Layer 8 of a small transformer language model trained on English Wikipedia (13 layers, counted from 0, width 128).
A neuron's activation on a vector x is GELU(weights . x), where the dot is the dot product.
The model reads these tokens: ")" " |" " " "8" ":" "20" "." "56" " |" " Q" " |\n"

The vector x that enters this layer's MLP at each token. A number n stands for n times 0.061.
0 ")": -7 23 17 -41 -13 -27 5 -32 -13 -2 31 -30 -10 8 18 -9 -8 -39 27 3 0 -28 24 13 11 9 33 12 -3 -8 5 -53 -7 -16 32 0 -6 16 22 12 19 17 19 2 8 -20 -1 13 -5 7 -19 5 -11 -24 34 42 27 29 -29 16 -8 -41 -5 -26 12 -27 8 2 15 3 -1 21 -12 7 -36 -7 -18 -9 15 22 -25 30 16 19 -2 -19 -9 25 13 -11 -2 -45 -7 23 -49 4 13 -23 -29 25 -17 -4 30 -2 7 1 -6 26 -8 -30 27 -75 3 6 4 16 6 -7 5 5 -5 -10 28 1 0 20 -14 32
1 " |": 17 5 -3 -30 20 -19 5 -4 15 1 17 -13 31 9 -14 -6 -19 -61 -55 -28 6 30 6 16 6 33 -14 29 13 -31 6 -31 9 -40 16 11 8 40 60 -1 -3 46 -1 -1 9 -2 14 25 -8 -3 -10 40 -9 -7 24 -8 5 21 8 -4 16 -44 -8 -19 1 9 12 -19 -34 -30 -13 7 21 6 -23 28 -48 -2 67 49 -33 14 18 -3 9 -4 0 -16 -24 5 -22 2 -5 34 2 -6 -19 -34 -29 -4 14 -21 11 1 5 -15 19 -15 -8 -9 12 -65 -5 -2 -6 4 -13 2 0 -9 -20 -4 -28 13 59 -10 2 54
2 " ": 11 0 -1 -23 13 -7 17 -17 -7 -4 21 -7 6 10 -15 -10 -35 -46 -30 -27 26 9 7 21 18 28 7 10 5 -20 -3 -32 33 -24 -8 9 -4 60 70 32 -6 68 6 20 -16 -4 12 16 -11 2 -10 37 -24 -2 -9 20 0 32 -14 7 11 -31 -7 -9 -19 0 -13 -20 -61 -8 -3 15 12 19 -12 19 -29 -14 38 46 -42 8 12 -17 -8 19 5 -34 -36 -15 -20 -14 4 32 -1 3 -17 -41 -3 -27 20 6 3 -26 14 1 12 -7 3 -30 37 -12 -22 -19 8 0 -9 10 7 -4 -10 1 -37 2 71 -39 12 38
3 "8": 0 1 5 -57 -5 -8 13 -19 14 -20 22 -2 14 10 -4 -30 -22 -58 -60 -53 7 25 -1 15 28 53 9 12 20 -10 -30 3 23 -27 -19 2 -4 53 65 -1 10 46 22 11 -2 1 9 6 -12 1 -10 16 -18 14 16 2 12 6 5 -2 27 -26 -11 4 -28 -9 -7 -22 -45 -4 22 2 -2 6 3 4 -34 5 35 53 -21 9 2 -39 5 10 10 -37 -33 4 -25 3 0 27 -21 -11 6 -56 -31 -36 7 17 22 -32 31 -2 22 -5 10 -11 17 -30 -7 -2 -9 24 -24 6 4 15 -8 36 -16 -1 41 -23 21 21
4 ":": 29 8 -9 -11 -9 -11 6 -15 23 29 0 -3 6 -2 -16 -45 -34 -45 -44 -26 34 -22 4 -7 2 13 -8 25 -5 -5 -11 -20 29 -7 -8 -21 -4 22 62 -7 -5 82 7 27 25 -5 -8 15 -1 2 2 9 -23 -4 0 6 6 10 -12 -32 32 -20 -21 -13 17 32 -26 2 -32 -1 -13 14 8 -8 -14 -9 -33 29 20 23 -32 -4 15 0 0 13 25 -53 -25 10 -27 -5 -18 4 -8 19 -29 -46 -45 -33 -13 -12 -1 -7 15 16 18 4 30 -8 24 -15 4 2 2 16 -17 -9 32 5 -2 20 -31 9 62 16 56 33
5 "20": 8 -6 5 -43 -6 -17 13 14 -11 -4 -5 -14 35 23 -1 -36 -34 -47 -36 0 -23 1 -1 28 7 -17 4 21 12 -30 -3 -11 -4 3 -26 9 10 34 58 10 4 88 18 15 24 16 -30 2 24 15 -4 22 -31 0 -2 14 -1 -31 -4 -26 21 -20 -31 -5 -11 6 -4 13 -40 14 13 3 28 -8 -31 -20 -39 42 31 45 5 -1 23 -27 4 -15 4 -33 -37 8 -30 0 2 -1 -2 -6 0 -4 -7 -22 -7 -7 50 -13 57 10 18 -12 -9 -8 24 -20 -13 -11 -9 -13 -7 12 25 25 9 17 -15 -7 44 -24 -2 -15
6 ".": 23 -23 15 -41 12 -14 9 -3 -4 0 -9 11 23 17 4 -20 -35 -21 -49 5 -13 -25 -7 22 13 -2 3 -10 18 -10 14 0 16 -36 -21 -23 2 33 52 3 5 74 3 13 33 -28 -25 10 39 0 11 -2 -49 -23 22 14 -1 8 -8 -14 29 -9 -2 -17 9 18 -12 -17 -42 9 -7 14 28 -39 -25 -13 -8 9 45 37 -21 5 -7 2 35 27 15 -35 -19 -10 -31 -28 8 6 17 51 -29 4 -29 -25 -18 -1 13 -19 14 4 10 -3 6 -21 20 -12 2 -38 -18 -10 -9 19 46 11 14 27 -26 -21 32 20 1 17
7 "56": 19 -13 -6 -64 7 14 2 7 -15 0 -27 0 34 8 9 -13 -26 -2 -53 -28 -9 -7 21 33 26 1 0 -4 -2 -30 28 -11 13 -26 -31 0 22 33 62 -5 -9 85 10 -7 -1 15 -22 19 22 14 10 21 -26 12 10 26 14 4 -4 -10 0 -22 -12 -22 -6 -1 14 7 -44 -4 7 -31 25 -6 -35 -30 -34 5 64 32 8 -6 4 -7 21 12 0 -27 -36 -11 -40 -8 11 8 -6 -7 -12 -18 -3 -17 15 -2 46 -25 27 -4 24 -34 -31 -7 17 -19 11 -34 8 -9 -2 21 16 -26 -14 24 -16 4 48 10 -6 39
8 " |": 21 1 -17 -22 42 7 9 4 -3 3 -17 7 23 12 8 -19 -11 -1 -60 -39 -4 8 3 23 -8 23 11 25 17 -25 8 1 15 -16 -10 -8 27 38 58 -14 -5 88 4 -5 5 2 -11 31 32 -3 -9 13 -30 -12 34 0 3 7 17 -15 11 -21 3 -17 -36 17 25 -14 -48 -14 -37 -20 9 -12 -5 -10 -41 30 73 26 -8 11 11 6 12 1 9 -17 -17 9 -48 -16 3 13 0 23 -28 0 -33 -7 7 -7 23 -20 13 -13 12 -3 -4 -6 19 -51 3 -36 -20 -18 -9 25 34 -25 -26 -1 -27 -12 48 1 -11 30
9 " Q": 1 -10 -2 -36 17 5 27 -8 6 -4 -3 10 9 3 -15 3 -8 -44 -32 -40 -21 15 19 18 18 25 6 17 17 -12 8 -5 13 12 -6 -19 1 64 80 7 2 94 25 8 -15 14 21 -6 45 10 4 -9 -51 -7 11 -8 8 -7 3 -6 9 -29 -12 -26 -26 -7 11 -27 -75 -1 -14 29 -7 21 -18 -14 -8 -4 31 24 -38 20 2 -42 -11 16 20 -20 -6 14 -43 -18 10 47 -16 -10 1 -6 1 -8 -11 -16 24 -2 18 10 19 7 -14 -21 8 -15 -2 -25 -16 6 -11 9 -6 2 -11 -4 -56 -31 56 -8 14 55
10 " |\n": -5 13 13 -48 -18 -29 17 -5 10 -6 -9 18 24 6 20 -45 -17 -32 -31 -54 -8 16 31 -1 -5 6 5 7 -4 -22 -3 -14 38 10 16 -8 28 41 68 11 -13 49 15 6 -4 -8 36 11 25 -4 20 11 -51 -11 -14 -1 17 -12 -14 0 -13 -25 -3 -29 -44 3 -13 10 -41 -3 -18 6 32 6 0 6 9 -12 38 35 -23 32 2 1 -28 -7 15 -6 -57 -16 -40 0 26 24 -55 29 7 -9 -11 -26 14 -3 17 -5 9 -20 20 5 -6 -6 19 -10 -33 -3 -18 20 -3 9 -10 -15 -17 7 -34 -15 60 21 22 51

Each question shows the input weights of one neuron of the MLP. A number n stands for n times 0.0034.

n60: 16 -5 -24 -6 6 7 -7 43 -10 9 52 9 24 -13 29 -19 1 2 17 1 -19 21 -8 -51 -23 -7 18 6 -5 18 -4 -1 -34 30 -5 19 7 31 -23 -29 10 -18 1 8 -1 15 -23 -13 -9 20 -6 -4 -9 -24 -18 -26 16 7 9 42 4 -12 32 -4 9 -31 42 15 -17 24 -19 -9 -14 5 -21 9 2 -11 -20 13 16 -37 5 -3 9 51 20 3 20 -5 -2 30 -10 12 -7 -41 -30 -4 45 -6 -37 -23 0 21 -3 -21 21 -10 -12 0 17 -39 9 18 21 -79 2 -18 -28 16 -20 1 -27 15 22 -9 4 6
On which token does it fire most, and how strongly? 9 " Q", at about 0.12

n489: -28 35 -29 2 -18 14 1 19 6 -27 25 19 13 2 -7 39 -34 44 -13 -4 -2 66 12 -21 0 -30 3 7 16 21 6 -24 -23 27 -35 26 -11 32 7 19 40 -1 -23 14 0 23 -12 -11 -19 6 -27 8 -26 42 -46 0 9 1 18 5 1 20 -14 -45 10 7 -9 45 -15 6 5 -25 -35 -42 32 12 5 1 -1 -3 20 -13 7 14 23 21 19 -21 20 -20 -18 -56 -25 -1 -3 1 26 -15 0 7 -1 12 15 -40 -45 32 17 12 -15 47 1 -22 -7 23 -8 10 -7 -11 -47 -6 -13 23 39 -16 5 -11 -20 -22
On which token does it fire most? 3 "8"

n350: 3 22 12 0 -5 -13 -7 -10 4 -16 -16 9 42 -61 13 5 18 24 34 4 -15 -2 -44 15 -18 -2 -6 -23 -24 -1 28 19 -8 -10 21 -19 -37 14 17 4 -9 -8 -24 19 45 8 36 2 -18 -4 22 17 11 -11 -28 30 -9 -20 -1 -1 -47 -46 -9 -33 16 -20 -25 -13 -4 17 19 -36 -22 6 11 -25 22 -15 -21 11 1 2 -28 11 -4 -19 16 10 -16 -3 2 -14 -5 25 -7 20 38 -18 28 28 -19 26 -13 20 7 22 -21 -1 17 12 7 -43 -14 30 37 -1 13 5 -5 -15 20 8 -22 21 -5 2 19 -22
On which two tokens does it fire most, strongest first? 0 ")", 10 " |\n"

n13: -16 -10 -22 -19 33 10 9 41 -8 -19 -5 -19 1 -31 -9 36 -15 8 -5 -20 -6 -7 -52 1 -32 15 11 5 -25 -7 -16 36 -33 1 -33 73 -21 -24 -7 -24 -9 13 10 -12 -6 -2 -13 5 7 8 15 -10 7 -39 -48 -10 12 -24 -11 29 -6 6 13 27 -32 -3 39 48 5 -15 34 31 -16 28 -2 28 11 -30 -46 -8 13 19 14 12 0 9 -17 -15 8 2 22 15 -19 24 8 -14 1 -33 8 -2 46 -25 -6 26 18 14 -41 -4 29 -21 35 -15 -41 -3 16 15 8 -10 45 -5 -5 -19 -22 21 26 -7 -33 -1
On which token does it fire most? 2 " "

n170: -11 41 -12 21 23 10 12 -17 -15 -3 -50 -1 12 -2 -3 -5 31 35 -47 19 13 34 -7 18 6 4 3 -29 18 1 -24 12 15 -13 -28 3 -16 -36 2 34 8 -29 45 -3 -18 -12 11 -24 22 35 -58 2 25 12 0 -23 25 -4 23 -4 32 23 28 -15 -12 -54 61 -12 -17 35 4 -12 -30 20 -7 11 -23 5 -4 6 -2 31 13 -15 -31 -6 11 35 39 40 -9 -18 4 2 -13 -3 39 -7 -1 13 -13 9 12 6 -17 -38 -37 31 1 -52 -23 20 17 -20 -30 -4 -37 -5 -1 -13 -53 -1 6 -8 14 -33 25 -4
Its three highest activations, in order, are on tokens 9 " Q", 8 " |", 3 "8"

n418: 10 0 -5 39 -11 -15 -28 4 61 1 2 7 3 -2 22 2 -35 16 -10 21 1 -39 25 -1 -8 17 -17 -7 5 -11 15 -18 27 14 -49 -9 23 0 -10 -18 -7 -14 -3 -4 1 17 -20 2 -10 -13 22 -1 9 -28 4 -10 -38 -27 -4 16 -41 0 18 -9 -18 20 4 -10 -9 16 -2 10 -1 15 -4 46 11 2 -10 5 3 -57 -13 -18 -28 1 21 -4 12 -5 -17 5 25 11 19 26 4 5 9 -17 -30 -4 -19 17 -27 11 10 6 8 -2 29 27 13 -23 -11 -16 -57 30 -17 28 26 -9 13 -1 4 38 -10 -29
On which token does it fire most? 6 "."

n285: 11 9 16 1 -4 -20 18 -7 25 -13 15 -17 -38 50 3 4 7 -4 -4 -32 10 42 -45 -13 -20 1 -22 -3 -7 -25 -42 -8 -2 -12 -26 -20 1 -24 -18 -35 1 -8 -4 1 -5 -40 29 -3 -30 20 -13 6 21 13 -12 -1 -45 18 -15 22 11 24 23 44 -9 -21 22 -3 33 26 45 23 63 6 -29 -6 -21 -4 25 -26 -1 -3 -6 9 -1 -11 24 27 17 -28 -13 36 20 -6 18 -48 -5 16 -19 -15 23 -1 -45 3 16 25 13 11 -9 -26 24 -13 -13 5 -14 34 13 1 2 13 -11 -11 11 34 -37 -10 -6 1
On which token does it fire most? 3 "8"

n123: 5 18 -20 13 -22 -5 13 -15 35 30 1 -12 9 21 11 9 14 33 41 41 14 -36 1 -4 -4 25 0 -8 -10 -2 28 -4 -6 -13 4 -12 -19 -14 -13 -13 -1 -30 -3 11 -15 5 8 1 -34 2 25 6 -28 -18 -38 9 30 31 1 26 34 0 -4 -38 -2 8 31 -22 -15 -14 28 42 -15 -6 4 12 6 36 -4 7 -20 26 49 15 -11 -16 -16 41 -8 -23 1 -62 -21 -9 -8 -13 -6 4 -43 6 -21 20 -20 3 3 10 18 4 -23 -42 -12 -25 19 -8 1 13 21 -10 -18 7 4 -32 -6 -4 32 10 -4 -23
On which token does it fire most? 0 ")"

n254: 8 4 24 5 13 23 13 -9 3 -18 -27 -18 -17 8 57 -15 32 22 35 5 30 -5 -23 -19 -6 -11 -2 -52 -25 8 19 -4 -15 7 1 -8 -23 31 -38 -13 -1 42 -19 37 -34 -27 -9 -41 -50 -13 -4 19 2 -11 -11 11 -18 14 -7 -13 -1 -2 10 -3 -4 -5 27 -20 12 36 19 32 -6 3 44 14 -7 -22 -20 4 2 -19 31 5 19 53 -19 -5 -20 25 0 24 18 3 -32 -16 -41 -3 -31 -8 -18 -10 -12 15 20 11 -3 -2 31 -4 20 6 7 57 10 -7 28 1 5 -5 9 -16 -31 6 35 -3 -39 -13
On which token does it fire most? 2 " "

n379: -19 32 48 31 -18 -12 -12 -31 26 -18 -24 -16 -23 -7 -1 26 -34 -25 -24 35 -26 8 -16 4 -4 36 -22 -18 18 28 10 1 -3 5 7 -33 18 -17 -10 7 -28 -13 -21 13 -9 6 -36 -6 -6 -14 -22 26 -40 27 9 6 -14 17 -34 -21 -2 -4 7 -5 -13 16 -12 27 -7 3 -22 -3 37 13 -24 4 1 -5 -26 -11 -13 -26 28 21 14 17 28 10 7 5 10 -7 -23 1 6 -15 -13 18 33 0 -41 42 -10 -25 -16 5 5 -5 48 -10 37 34 44 35 45 8 16 -11 -25 4 0 -43 -10 10 -7 -11 -2 0
On which token does it fire most, and how strongly? 4 ":", at about 0.049